Layer 6 of a small transformer language model trained on English Wikipedia (13 layers, counted from 0, width 64).
A neuron's activation on a vector x is GELU(weights . x + bias), where the dot is the dot product.

Input weights of the MLP neurons that the questions are about. A number n stands for n times 0.019.
n11 (bias 0.001): -20 -52 25 -29 -13 4 30 27 -1 22 -27 10 -52 -30 -14 -16 16 37 5 -9 44 -15 5 30 2 14 9 -27 -19 -16 -6 -19 7 27 -1 -31 15 -13 1 -33 48 -1 4 5 26 -61 24 32 -17 -5 43 3 -41 9 12 -2 37 -1 6 20 6 -25 -16 56
n13 (bias -0.031): 20 -12 19 -15 -33 -15 -6 -29 -19 -8 -37 -27 -6 -1 37 -31 -39 32 -5 -5 24 -11 23 18 -22 15 -24 -1 -5 -3 -21 3 36 15 -2 10 4 31 -41 -3 11 -12 18 17 -12 18 29 2 5 17 -24 -15 2 34 -1 11 15 -24 -17 -22 13 29 -48 21
n21 (bias -0.023): 10 -7 31 4 -34 -26 0 28 -4 -34 23 -21 35 43 -12 23 11 -11 39 -31 -21 -12 28 -9 -13 -38 -3 20 7 21 -8 11 8 -16 -37 -11 25 26 -15 50 -3 -1 48 16 6 33 -12 -20 -36 8 -10 6 4 -27 1 26 -15 8 -56 -21 1 62 15 36
n23 (bias -0.020): -5 -30 18 -31 -48 21 -44 10 -38 45 -19 23 11 13 31 5 -23 1 -46 -3 4 15 -28 -7 14 -27 23 44 1 25 10 -61 6 -4 -13 -13 -8 29 -6 -46 8 73 20 -1 16 -6 3 32 38 -23 8 -34 -18 -29 -6 2 13 -12 3 -33 -4 -12 -4 -41
n31 (bias -0.044): -19 -8 47 -28 92 -35 -27 26 52 -3 -20 -1 12 32 46 -37 6 -5 -4 17 14 29 -1 -26 -5 -16 -31 18 -8 -15 13 -3 5 24 16 -10 -14 1 0 -27 15 -8 51 -11 -48 -1 16 -17 -9 -52 -35 -36 -4 -14 24 12 -30 -28 -21 7 16 27 -20 -1
n39 (bias -0.052): 52 11 4 4 31 3 69 -30 27 34 -42 14 -26 -9 -8 30 57 14 -50 -25 6 1 7 -16 -32 15 7 0 -26 35 23 2 68 -24 -3 1 -3 10 -3 2 -1 33 -53 16 -32 -35 -6 25 26 -17 14 -16 45 -20 48 -2 -18 -18 -20 1 -7 32 -26 -12
n48 (bias -0.046): 11 -28 3 -54 -5 -12 22 14 39 6 -32 65 16 36 33 45 14 25 29 12 -15 -26 41 -6 35 -26 28 7 -43 2 28 20 22 32 -12 24 -1 24 -6 23 13 49 2 30 8 6 -18 5 -9 6 -1 -31 48 -14 -7 20 35 2 17 15 -36 -22 -15 -46
n49 (bias -0.033): -19 32 -34 -34 0 -8 -15 -14 48 52 4 53 -1 -3 34 -30 2 -4 20 20 -24 0 -19 64 -2 -16 61 0 -27 24 -53 49 9 -22 10 7 36 7 -27 26 18 -14 -26 -12 -20 -13 8 -51 4 -15 3 -26 -16 25 42 5 1 -13 -14 -7 -1 -15 3 12
n58 (bias -0.045): -19 34 5 -27 19 4 25 32 -20 -12 -2 -24 16 -5 -4 17 14 -21 37 8 20 -27 -37 -38 33 33 16 4 25 -10 11 -16 -20 36 23 -49 -48 -4 -35 -3 59 -8 4 19 12 -10 -60 42 7 19 34 -14 -42 -12 -43 37 22 29 54 22 -11 56 -7 -1
n66 (bias 0.043): 21 -14 -50 -7 25 13 38 -12 11 3 -5 23 -18 10 12 -12 -6 -25 13 -11 -4 -29 -9 -22 -25 8 -13 -30 23 11 -3 30 4 -39 -9 10 21 -3 -28 -23 41 14 -37 7 17 -16 0 -5 12 10 11 -43 5 36 35 -16 -2 -4 7 -39 -1 -3 41 11
n106 (bias -0.030): -8 25 -2 21 7 -1 44 -5 -36 -32 -40 40 18 -30 -21 3 -8 -25 -17 37 17 30 -22 -75 9 -43 16 -1 7 22 31 -29 31 -24 14 -20 -14 22 13 11 17 17 3 12 42 -49 3 -8 37 12 19 -33 -23 3 47 11 20 -23 -36 41 -28 -3 -45 -36
n111 (bias -0.059): -11 -6 -15 -5 -36 -8 -8 39 30 16 -11 -8 -41 51 -39 49 30 47 -2 5 -28 41 -4 -60 16 3 22 -47 -31 38 10 0 30 -20 79 12 5 9 54 -8 -11 -25 -15 -30 -29 25 -35 17 9 -61 26 22 -26 -20 2 51 -5 59 -19 -31 -7 -50 5 -21
n121 (bias -0.012): -8 -28 11 -7 37 -8 7 -25 11 -14 -1 -27 -32 12 -41 -4 -8 11 -13 -37 -28 38 18 8 41 -33 21 39 7 -15 35 39 12 37 -5 12 58 -2 -5 -6 -7 -60 -20 2 -9 68 8 30 -14 -27 33 -6 -9 -26 1 -2 46 31 -34 22 25 -4 -32 0
n125 (bias -0.013): -2 -6 -47 23 -7 -52 6 -40 -6 34 0 -33 -7 -26 -7 44 -22 -1 -4 -6 -8 0 14 27 21 -25 8 -16 23 29 20 -36 -19 -35 7 -16 14 28 -30 28 19 -4 -9 -1 -35 -24 1 -28 -40 6 19 2 -20 29 12 1 -15 -9 12 -5 21 27 5 -28
n133 (bias -0.034): 66 6 17 43 -43 -18 7 59 2 28 37 16 24 -14 -50 22 7 -16 6 -12 50 -39 15 10 39 16 -3 38 15 28 41 11 -11 -12 27 7 -23 16 1 -17 1 -37 -1 9 8 -39 -34 -23 -16 -17 39 -15 14 -20 9 -16 22 17 6 -75 23 7 -24 6
n142 (bias -0.017): 4 -26 -28 -4 17 26 13 8 3 -9 12 -31 -62 -8 30 -22 -24 55 21 -7 15 -5 47 -36 -5 3 14 12 -22 -20 2 -55 -28 15 -42 -26 -23 -19 -19 -23 -8 -17 -18 -36 10 20 16 -1 0 -36 76 -16 29 7 -26 36 37 2 35 46 10 1 4 1
n148 (bias -0.029): -10 7 -10 16 15 -25 -36 26 46 28 72 28 -39 22 -32 15 4 -10 1 1 6 -45 -52 -16 2 -36 -37 16 25 19 6 21 -21 -17 41 30 41 -18 4 -31 26 2 29 7 31 -19 11 21 18 -54 43 -62 -42 -12 -12 42 -29 36 6 35 -44 -26 87 3
n151 (bias -0.043): 42 -14 36 27 -15 16 27 -11 -20 30 30 27 13 28 -26 19 -28 16 8 -75 -3 12 -17 12 38 43 44 -28 14 35 -14 -24 28 3 -64 -6 2 14 -30 -17 21 -51 15 -47 24 28 48 -6 16 -17 -39 -14 -26 22 -25 6 -20 3 7 6 9 -4 -11 -14
n152 (bias 0.004): -39 16 30 35 6 -31 -73 -27 46 34 -29 -24 5 -17 40 -24 -3 -60 20 14 -6 -10 25 -9 -2 1 20 -21 -23 -7 -12 -20 -2 -10 -10 -1 14 12 -30 -28 9 -6 -35 4 27 -6 -24 39 -8 7 -30 -21 16 8 -8 -23 29 6 -3 -17 -21 -3 -11 40
n156 (bias -0.033): 12 23 -13 -10 67 23 4 2 26 34 -20 12 9 -16 42 63 0 -29 12 -47 18 -50 18 -50 17 7 -27 -27 52 48 2 -18 11 -11 -24 4 -14 -25 -27 -7 -38 -28 -30 2 4 -5 -5 33 27 -21 18 -22 31 -9 -9 19 -22 14 19 3 8 5 2 -22
n157 (bias 0.019): 46 -13 -14 -44 -10 -22 -24 -25 44 12 -39 2 15 9 15 6 -21 30 -7 -20 -13 9 -19 -1 -52 -23 26 15 23 12 28 -26 4 -30 48 -3 -36 -12 10 4 -37 40 -6 -26 43 -31 -18 23 30 0 -8 -46 -25 0 -22 -26 -12 -12 37 -11 -7 -1 7 11
n163 (bias -0.013): -12 9 0 -15 43 0 28 -3 18 -30 18 45 -18 -1 -15 11 9 -25 20 -1 -28 1 -19 -37 45 1 -6 -15 -8 -4 11 -35 20 3 8 53 -13 -15 17 -3 -11 36 20 10 -22 11 -25 -38 -35 -30 -40 3 -1 -5 14 24 -6 6 -40 -19 -22 -62 24 -18
n178 (bias -0.051): 26 39 -6 19 0 9 12 32 3 -9 -17 -8 -46 1 -20 -58 17 10 16 -36 1 -14 -1 48 16 17 40 32 16 -6 5 -63 22 57 -7 4 -11 20 -19 -41 -19 -29 -21 -48 -22 50 -9 3 14 43 -54 79 0 30 -28 2 -31 8 -9 -33 5 -5 -13 -7
n183 (bias -0.003): 33 -37 20 42 62 -3 -25 34 26 -24 7 11 9 -17 20 -37 2 -1 21 14 4 -41 4 -42 -8 -27 11 12 -22 -20 -9 -11 -49 64 -11 -29 2 20 -41 -2 23 -29 23 -27 20 -1 14 -15 -8 -6 6 -28 5 -41 -29 -17 11 15 -22 -14 69 -21 -36 -11
n184 (bias -0.016): -50 15 25 -31 -10 -25 2 -13 13 -25 21 3 -21 22 4 -8 33 -1 -8 -18 8 10 -4 -41 -19 -1 -12 42 9 21 -32 -7 -52 -35 49 16 9 -9 0 15 -10 -7 -1 -16 -7 -25 -26 9 -28 -11 -26 10 5 -2 -25 13 41 -16 -2 -6 13 22 59 19
n188 (bias -0.041): 9 15 3 -40 -16 -4 -3 -12 36 -4 -18 38 6 -21 16 15 13 -3 -21 -12 34 16 -3 -63 -67 27 0 -17 7 -24 31 0 17 -3 1 29 53 -10 -37 20 -37 -28 -12 -34 -23 2 13 18 22 -19 35 47 0 -36 1 3 17 20 -11 18 -42 22 -1 6
n199 (bias -0.050): -6 -17 8 -20 43 -26 -16 14 -16 11 -20 -34 -22 53 -23 30 51 33 -21 -34 -32 -14 13 8 10 -29 18 -13 28 41 -9 -7 19 -5 -18 36 -6 -1 27 71 17 -10 17 -41 3 13 -11 -13 -15 10 27 19 -29 39 5 10 -14 -3 -19 -27 -1 8 -23 -19
n211 (bias -0.046): -3 50 -8 -12 5 5 40 18 -12 31 31 -68 1 36 11 -1 27 -26 4 4 17 34 -1 -27 -6 -14 33 -13 -10 20 21 -47 18 -12 -58 -1 -14 22 -39 2 -19 15 -18 14 25 -32 -52 -13 6 -35 17 1 -11 6 35 47 -57 -23 45 27 7 15 -18 20
n218 (bias -0.040): 1 -49 47 -17 33 10 -18 -8 65 -9 -25 2 5 -40 8 -2 6 -64 4 34 11 1 -10 2 7 27 8 3 7 -12 17 -9 -40 11 32 -39 9 -11 0 19 56 -3 -37 28 -9 3 6 33 24 -28 18 -1 -15 26 -16 -8 25 23 -51 1 0 8 8 -70
n220 (bias 0.001): 24 -9 -6 -28 47 -43 11 1 62 -7 34 35 56 -14 -45 -4 -77 4 2 3 10 18 37 5 -16 -4 -24 43 -1 -47 -21 -1 -44 -2 -5 16 -29 33 5 -18 11 -62 -10 8 25 -24 1 8 -8 -40 2 -4 17 -6 -10 18 -43 -13 21 -14 -42 5 -1 -14
n242 (bias -0.044): -24 36 10 -31 -30 -4 6 15 37 13 32 2 53 -2 14 -53 -18 23 -30 -2 11 -8 23 -44 29 4 -21 5 -16 56 -14 -33 28 -13 -10 58 5 -14 6 -50 -38 -25 -20 1 -8 10 11 -52 -1 -2 31 -31 -15 -1 44 34 3 29 -4 3 -17 -63 -33 21
n255 (bias -0.059): 30 32 29 13 -26 20 21 -4 -39 15 42 8 -22 4 -8 4 -15 -22 25 30 6 6 0 -25 62 -1 0 10 -6 -37 23 -21 40 -7 6 -33 24 40 -30 -6 -33 14 -56 5 17 18 72 19 -38 9 7 -1 -15 33 15 29 -11 25 -12 -4 -40 -28 -59 -5

Each question shows a token from some text and the vector x that enters the MLP there. A number n stands for n times 0.04.

" d": -30 -25 9 48 -47 11 13 -28 -6 -20 27 -36 14 -17 2 17 1 8 -31 38 -16 34 -33 40 13 -14 -17 15 3 -9 -32 17 5 -26 -11 0 -19 -61 27 0 -40 -7 37 -9 -22 -18 26 11 26 31 34 6 26 3 14 -52 3 38 19 16 7 -56 -2 7
Which of these neurons fires most? n242

"al": 7 -16 -11 22 -1 -1 3 3 20 -44 -2 -10 -8 -18 22 31 9 -16 4 28 19 9 -40 -1 2 -20 -22 9 -5 -5 -23 59 -9 20 -17 -37 -3 -43 -8 56 -8 -36 35 11 -10 -14 6 1 12 3 -5 4 36 -48 14 -47 -1 -3 92 -1 5 -41 20 -12
Which two neurons fire most, strongest first? n183, n156

"as": -1 -16 9 59 12 -2 -9 -6 -8 -35 -2 -28 7 -7 36 28 20 -5 15 36 24 37 -28 17 24 -16 -46 20 -14 -28 -32 26 -9 -20 -27 -28 -2 -58 3 26 -39 5 34 -12 -21 -8 3 19 13 4 20 1 -2 8 28 -45 -25 14 55 -10 12 -51 24 -24
The three highest activations, in order: n183, n31, n148

"ology": -21 -32 13 41 -26 21 11 -11 -18 -20 0 -29 2 -2 43 25 36 -22 -9 28 -17 4 -30 13 25 -25 -52 -11 10 11 -35 60 8 4 -18 -16 -25 -60 12 41 -9 11 21 -13 -17 11 19 -4 9 35 5 14 -4 15 3 -47 32 8 44 -19 -29 -41 -10 1
The most active neuron and its activation: n199, at about 2.9

"25": -11 2 -28 20 -3 18 46 1 8 8 -2 -28 10 -1 21 39 15 -8 -11 14 7 11 -46 13 -14 5 -48 19 21 -29 -32 35 23 -11 -32 -27 -5 -30 36 8 0 -39 16 13 -53 -6 -5 7 28 15 3 11 33 -22 22 -56 16 -13 53 5 -39 -53 -13 10
The most active neuron and its activation: n39, at about 3.5

" Roy": -46 -4 9 26 -10 4 14 -32 11 -34 20 -40 -5 -14 36 23 12 -24 1 4 -9 27 -31 56 21 -2 -24 1 -5 -29 -54 41 6 -15 -13 -10 -3 -45 22 26 -30 -5 5 -3 -40 -9 -11 42 19 31 -11 -4 54 20 4 -44 7 16 57 -3 -20 -22 20 -22
The most active neuron and its activation: n152, at about 2.9

" to": 10 -12 -18 12 -48 36 40 0 -11 -25 23 -36 6 -9 -19 16 -7 -21 3 16 -6 1 -62 20 4 -5 -28 9 -13 -19 -23 3 25 1 -21 -8 -3 -47 45 22 -12 -15 22 -30 -46 12 24 22 20 56 3 20 46 10 -9 -18 2 32 49 -17 1 -36 -14 2
Which of these neurons fires most? n178

"lect": -23 -17 -20 49 -37 30 11 -34 -3 -46 27 -27 -3 -27 11 33 20 34 -2 21 -28 0 -10 21 5 -14 -24 23 1 -5 -52 33 12 6 -37 -11 -26 -66 13 22 -20 2 33 -16 -25 9 37 -12 -2 10 10 11 14 -2 29 -51 20 7 48 -18 13 -30 30 9
The most active neuron and its activation: n142, at about 2.3

"eam": -46 -14 4 34 -11 8 6 -4 6 -46 7 -51 15 -7 20 18 22 -31 10 38 -3 4 -24 4 18 -20 -55 22 13 -17 -20 24 7 19 -5 -25 -6 -55 27 46 -10 -10 31 -8 -35 -36 -7 9 26 40 -39 23 30 -18 12 -37 -21 4 48 7 -17 -2 23 21
Which of these neurons fires most? n184

"ight": -28 -16 -7 49 -38 31 10 -16 -3 -47 26 -5 -20 -5 14 22 4 -35 27 17 -8 30 -22 -1 11 -21 -18 23 1 -14 -22 45 2 -11 -31 -7 22 -48 52 22 -22 -20 52 -23 -38 -1 -5 1 6 20 -6 12 8 5 30 -36 6 18 45 -26 -17 -48 2 15
Which of these neurons fires most? n163

"P": -49 -14 -2 31 15 13 22 -4 -13 -23 4 -28 17 -8 43 15 8 13 -14 26 -22 18 -23 24 9 -33 -36 35 11 -10 -35 31 -1 -8 -26 -21 0 -42 26 16 -37 5 49 -7 -37 10 -7 -8 23 -4 -11 28 23 -4 56 -61 -23 -17 26 11 20 -47 -6 23
The most active neuron and its activation: n31, at about 4.2

" and was": -31 7 3 33 -8 26 29 -9 -16 -44 22 -40 5 -7 -5 23 -13 -20 -24 66 -2 7 -35 24 22 -19 -50 -19 -18 -5 -14 35 7 30 -29 -7 16 -26 48 8 -21 25 20 -38 -22 1 5 21 31 27 -1 8 32 -10 3 -49 -6 32 26 0 -20 -35 -10 -12
Which of these neurons fires most? n255

"ury": -49 -8 -19 22 -36 5 -8 -8 2 -42 22 -12 -3 -3 18 26 24 -26 -10 39 10 10 -43 15 9 -10 -22 18 18 -1 -23 38 3 13 -41 -16 4 -70 32 52 -12 -12 18 -20 -33 -2 -6 20 16 29 5 10 56 16 -10 -23 5 -1 61 -10 -28 -34 -4 0
The most active neuron and its activation: n184, at about 1.5

"ax": -9 -18 -2 53 -1 22 7 -12 6 -26 28 -17 13 -23 19 39 18 -7 0 24 -8 16 -27 38 3 -11 -47 42 10 1 -12 34 -4 -17 -33 -15 -25 -55 17 15 -27 -23 28 19 -20 25 -22 8 32 9 2 -3 -9 -26 29 -49 -15 -24 69 -10 -20 -46 16 -16
Which of these neurons fires most? n148

"'s": -7 -11 12 45 -17 13 12 9 10 -36 17 -27 -9 -1 24 24 -18 -16 -21 35 4 20 -28 17 -2 -11 -46 -5 -18 -9 -25 34 9 15 -34 6 5 -37 25 26 12 4 40 -27 -40 10 -12 18 -6 29 -16 3 66 -24 6 -51 18 -4 60 -22 -12 -54 -3 -5
The three highest activations, in order: n183, n48, n163

"ory": -40 -30 10 30 -4 22 -6 -13 1 -38 13 -47 17 -1 13 39 2 -8 -14 33 -14 8 -43 11 21 1 -39 -10 14 -25 -34 30 2 13 -44 -12 -12 -48 -13 59 19 5 26 -2 -31 -1 16 10 5 44 -5 28 -2 8 28 -47 -4 8 61 -25 -2 -20 0 -1
The most active neuron and its activation: n199, at about 2.7

"in": -15 -3 -23 20 -36 -14 14 -47 -14 -12 4 9 -11 -5 29 36 12 0 -6 31 10 17 -52 42 7 -23 -26 36 4 -12 -14 19 -8 -25 -33 -9 -25 -49 14 22 -15 -10 4 -13 -32 -1 -12 32 42 36 15 21 -6 17 -1 -41 1 23 72 -1 4 -45 21 -1
Which of these neurons fires most? n157

" announced": -16 -11 -9 27 -37 26 13 -16 -18 -35 16 -49 10 8 -11 12 12 -2 -19 25 -18 -19 -25 33 31 -6 -72 13 -4 -11 -30 39 10 26 -32 -4 -4 -36 49 20 -10 -12 40 -19 -28 17 -12 9 29 29 3 21 47 -4 16 -23 27 26 24 -26 -8 -42 -10 -11
The most active neuron and its activation: n121, at about 1.7

"\n\n": -29 -15 1 28 -10 40 17 -22 13 -14 7 -60 9 33 34 11 15 -9 7 54 -33 -1 -48 17 28 -24 -30 -11 -6 -22 -48 13 -5 14 -37 16 -14 -11 24 30 -6 -3 9 -19 -25 8 -7 -5 21 31 10 22 15 -23 -21 -20 -5 8 45 0 -21 -56 8 35
Which of these neurons fires most? n199

"ain": -17 -24 -4 44 -5 11 24 -10 -12 -26 16 -14 -31 -1 16 16 2 -36 10 30 6 27 -51 5 22 -23 -23 40 20 -2 -45 24 5 8 -48 -9 -1 -44 35 36 -30 -7 30 -20 -33 3 5 36 23 10 -24 18 -10 1 33 -31 -2 23 52 -33 -8 -29 13 -12
Which of these neurons fires most? n163

" up": -20 -2 2 24 -30 12 21 -16 -9 -18 35 -40 25 -7 -1 11 11 4 -33 29 -10 3 -39 29 7 1 -34 35 -6 -18 -37 41 0 -1 -43 10 -15 -29 54 22 38 2 23 -13 -35 -16 -19 2 25 29 1 6 26 -17 18 4 -9 19 51 -19 -8 -80 -9 -8
Which of these neurons fires most? n242

"il": -37 -7 5 45 -44 -22 9 1 17 -58 36 -17 -8 -15 30 36 3 -12 -3 23 21 2 -32 10 -10 -16 -27 20 -13 13 -25 31 2 -11 -39 -39 -19 -45 -9 39 -22 -10 24 -12 -8 -1 10 11 23 49 19 30 25 20 6 -31 7 13 53 -16 -17 -45 3 2
Which of these neurons fires most? n184

"\n": -15 -24 -14 5 -22 37 32 -13 -2 -33 -2 -42 34 7 50 22 7 -10 8 39 -6 5 -35 38 14 -29 -42 -9 10 -33 -52 25 3 -2 -38 11 -23 13 11 8 -18 6 25 -18 -21 2 5 6 14 12 22 12 31 -19 -20 -17 1 29 51 -6 -48 -48 3 21
Which of these neurons fires most? n48

"od": -27 -24 8 66 -2 -13 -5 5 7 -47 15 -38 2 -9 33 19 13 8 -2 42 1 20 -23 7 32 -11 -20 21 -3 -4 -30 31 -17 -5 -32 -35 -16 -34 9 10 -29 13 37 -5 -44 -14 5 28 20 12 9 -8 0 9 37 -72 -18 23 39 -5 -5 -33 46 -23
Which of these neurons fires most? n148

"2": 7 -19 -13 -1 -13 23 36 -18 4 -7 -20 -27 18 -11 38 48 7 -11 -6 11 2 35 -41 9 -4 -6 -41 24 15 -22 -23 24 6 -9 -23 -22 -4 -29 25 7 13 -38 38 12 -56 0 -5 3 48 29 12 20 28 -21 15 -53 -8 -20 32 13 -36 -56 -8 17
Which two neurons fire most, strongest first? n188, n39

"yn": -32 22 -18 25 10 -6 34 -43 9 -43 34 -34 10 -1 21 25 12 1 13 27 -13 15 -35 21 -2 -6 -40 24 -7 -22 -15 37 -2 -21 -44 -43 -19 -31 36 13 -24 -21 19 11 3 2 3 31 15 36 -34 -8 16 9 18 -29 -19 -4 71 -24 -4 -36 8 17
The three highest activations, in order: n220, n66, n211

"ferred": 35 -23 -28 34 -44 5 40 -9 -2 -41 24 -11 10 -6 -31 15 2 -24 -15 25 -2 -34 -26 24 -7 -3 -37 15 10 14 -19 44 -27 15 -50 -31 0 -10 54 26 -1 -7 49 7 -9 -4 -19 -1 19 44 -2 32 34 -17 10 -33 30 4 17 -20 -29 -37 -9 4
The most active neuron and its activation: n133, at about 6.5

" I": -30 -2 4 21 -14 15 27 -1 -6 10 21 -60 5 -1 13 32 13 5 -3 18 -8 15 -52 34 -3 -29 -32 -6 14 -55 -38 40 17 2 -19 -22 15 -33 32 14 -35 -17 46 -5 -40 -28 27 34 -11 16 -12 -1 34 -13 16 -22 -7 3 52 9 6 -47 16 -6
Which two neurons fire most, strongest first? n148, n11

"è": -29 11 -21 41 -33 7 -1 -24 12 -24 25 -61 26 -8 31 52 4 28 -25 27 -1 28 -26 23 6 -5 -14 -4 -2 -9 -46 36 4 -1 -28 5 -17 -35 1 43 -18 18 10 -10 -35 3 32 16 26 10 -16 16 6 11 9 -60 -11 -2 55 -28 -13 -37 11 -22
Which of these neurons fires most? n125

" k": 4 -8 8 41 -31 11 10 -24 -2 -20 39 -30 13 -9 5 13 -22 -4 -29 27 3 22 -45 61 32 -20 -44 -1 7 -10 -10 35 12 -27 -7 -11 -13 -24 48 -4 -68 -5 46 4 -37 -13 -1 17 29 25 -4 7 20 -14 9 -12 2 20 3 0 4 -64 -3 15
Which of these neurons fires most? n242

" ab": -5 -5 -22 16 -45 13 22 -28 -13 -39 61 -23 28 -19 19 14 5 5 -30 31 -13 41 -28 9 17 2 -18 -1 -26 -3 -66 21 -3 4 -28 20 -12 -43 22 45 15 5 24 -9 -15 -24 13 25 9 37 20 8 35 -23 2 -38 0 -2 17 3 1 -69 26 -12
Which of these neurons fires most? n242

" ": -35 -2 2 30 -28 29 15 5 12 -30 3 -44 24 11 14 42 1 -29 -47 55 8 6 -42 27 -9 -15 -21 -10 1 1 -52 27 26 -1 -25 15 13 -56 2 22 -29 6 47 -17 -8 -35 -1 18 11 -2 12 30 42 -14 15 -41 -19 7 5 2 -17 -25 6 10
Which of these neurons fires most? n188

"21": -12 3 -20 18 -6 23 43 -4 -1 9 -6 -29 20 3 13 33 20 -13 0 6 4 2 -36 9 -11 -8 -57 12 27 -31 -39 17 29 -4 -21 -43 -6 -45 42 4 -3 -36 24 4 -48 -7 8 5 40 15 3 14 30 -25 22 -49 15 -15 52 11 -31 -51 9 17
The three highest activations, in order: n156, n39, n66

"urs": -1 -10 -20 62 -39 16 -2 -35 2 1 21 -37 2 -4 10 34 20 -2 -12 28 27 1 -14 39 23 -1 -66 -6 1 -12 -50 34 -7 12 -35 -28 -12 -65 2 29 -19 15 40 -20 -11 15 -1 -17 25 -2 -6 32 39 16 9 -37 -11 9 42 -11 -9 -27 -6 0
Which of these neurons fires most? n125

" Bl": -57 -12 7 39 -10 2 12 -7 26 -28 16 -16 2 -27 16 23 4 0 -25 14 -3 15 -40 30 23 -9 -28 20 -2 -27 -32 52 -26 -5 -13 -13 -11 -17 30 39 -35 -8 42 29 -18 -28 -22 0 27 27 0 25 56 -17 18 -65 4 -8 28 11 -4 -54 1 -10
The most active neuron and its activation: n184, at about 1.4

"es": -17 -7 9 52 -34 17 27 -6 -11 -17 -4 -27 0 -3 7 30 1 -23 -20 48 -1 6 -39 25 26 9 -40 -5 14 -10 -23 36 26 2 -39 -21 -8 -50 7 25 -24 13 42 -27 -12 9 1 -4 15 13 -5 6 24 27 1 -39 -18 19 58 -24 -24 -59 -9 15
The most active neuron and its activation: n255, at about 1.9

" |": -19 -13 3 22 -35 24 43 17 -4 -24 -11 -44 1 -23 31 13 5 -8 5 56 -12 9 -35 36 -11 -5 -57 -20 10 -26 -30 36 7 -20 -23 6 -1 -6 6 8 -3 -3 12 -10 -11 -12 12 27 23 13 1 30 19 2 -11 -70 -7 22 76 -7 -21 -48 2 10
Which of these neurons fires most? n11

"ano": -15 -2 -6 60 -15 11 5 -18 -3 -35 19 -39 1 0 21 43 6 -9 -21 6 -8 3 -41 43 1 -5 -22 23 1 -17 -40 38 25 6 -20 -30 -22 -64 -13 25 -22 8 42 -21 -27 6 15 15 15 27 -1 23 32 29 17 -32 -15 -11 53 4 -13 -49 -16 -4
Which of these neurons fires most? n178

"ow": -26 -29 -22 40 -8 39 -2 -1 -13 -28 36 -12 -1 -19 27 21 5 -31 -20 -3 9 22 -49 11 17 -6 -20 36 27 9 -34 18 -12 19 -35 -3 -18 -56 22 36 -10 27 37 -6 -41 -18 -19 37 23 28 -10 23 0 -7 12 -18 2 7 54 -38 2 -32 15 -23
The most active neuron and its activation: n23, at about 3.6

",": -16 -30 -15 32 -13 19 23 5 11 -32 -7 -18 8 -8 3 18 -8 -7 -28 35 -6 15 -51 13 14 -18 -67 -15 19 -15 -25 28 2 4 -24 13 -1 -29 18 12 -22 12 21 -22 -20 19 3 51 20 18 12 32 64 7 -14 -59 -12 12 50 -16 -15 -43 -1 15
Which two neurons fire most, strongest first? n156, n66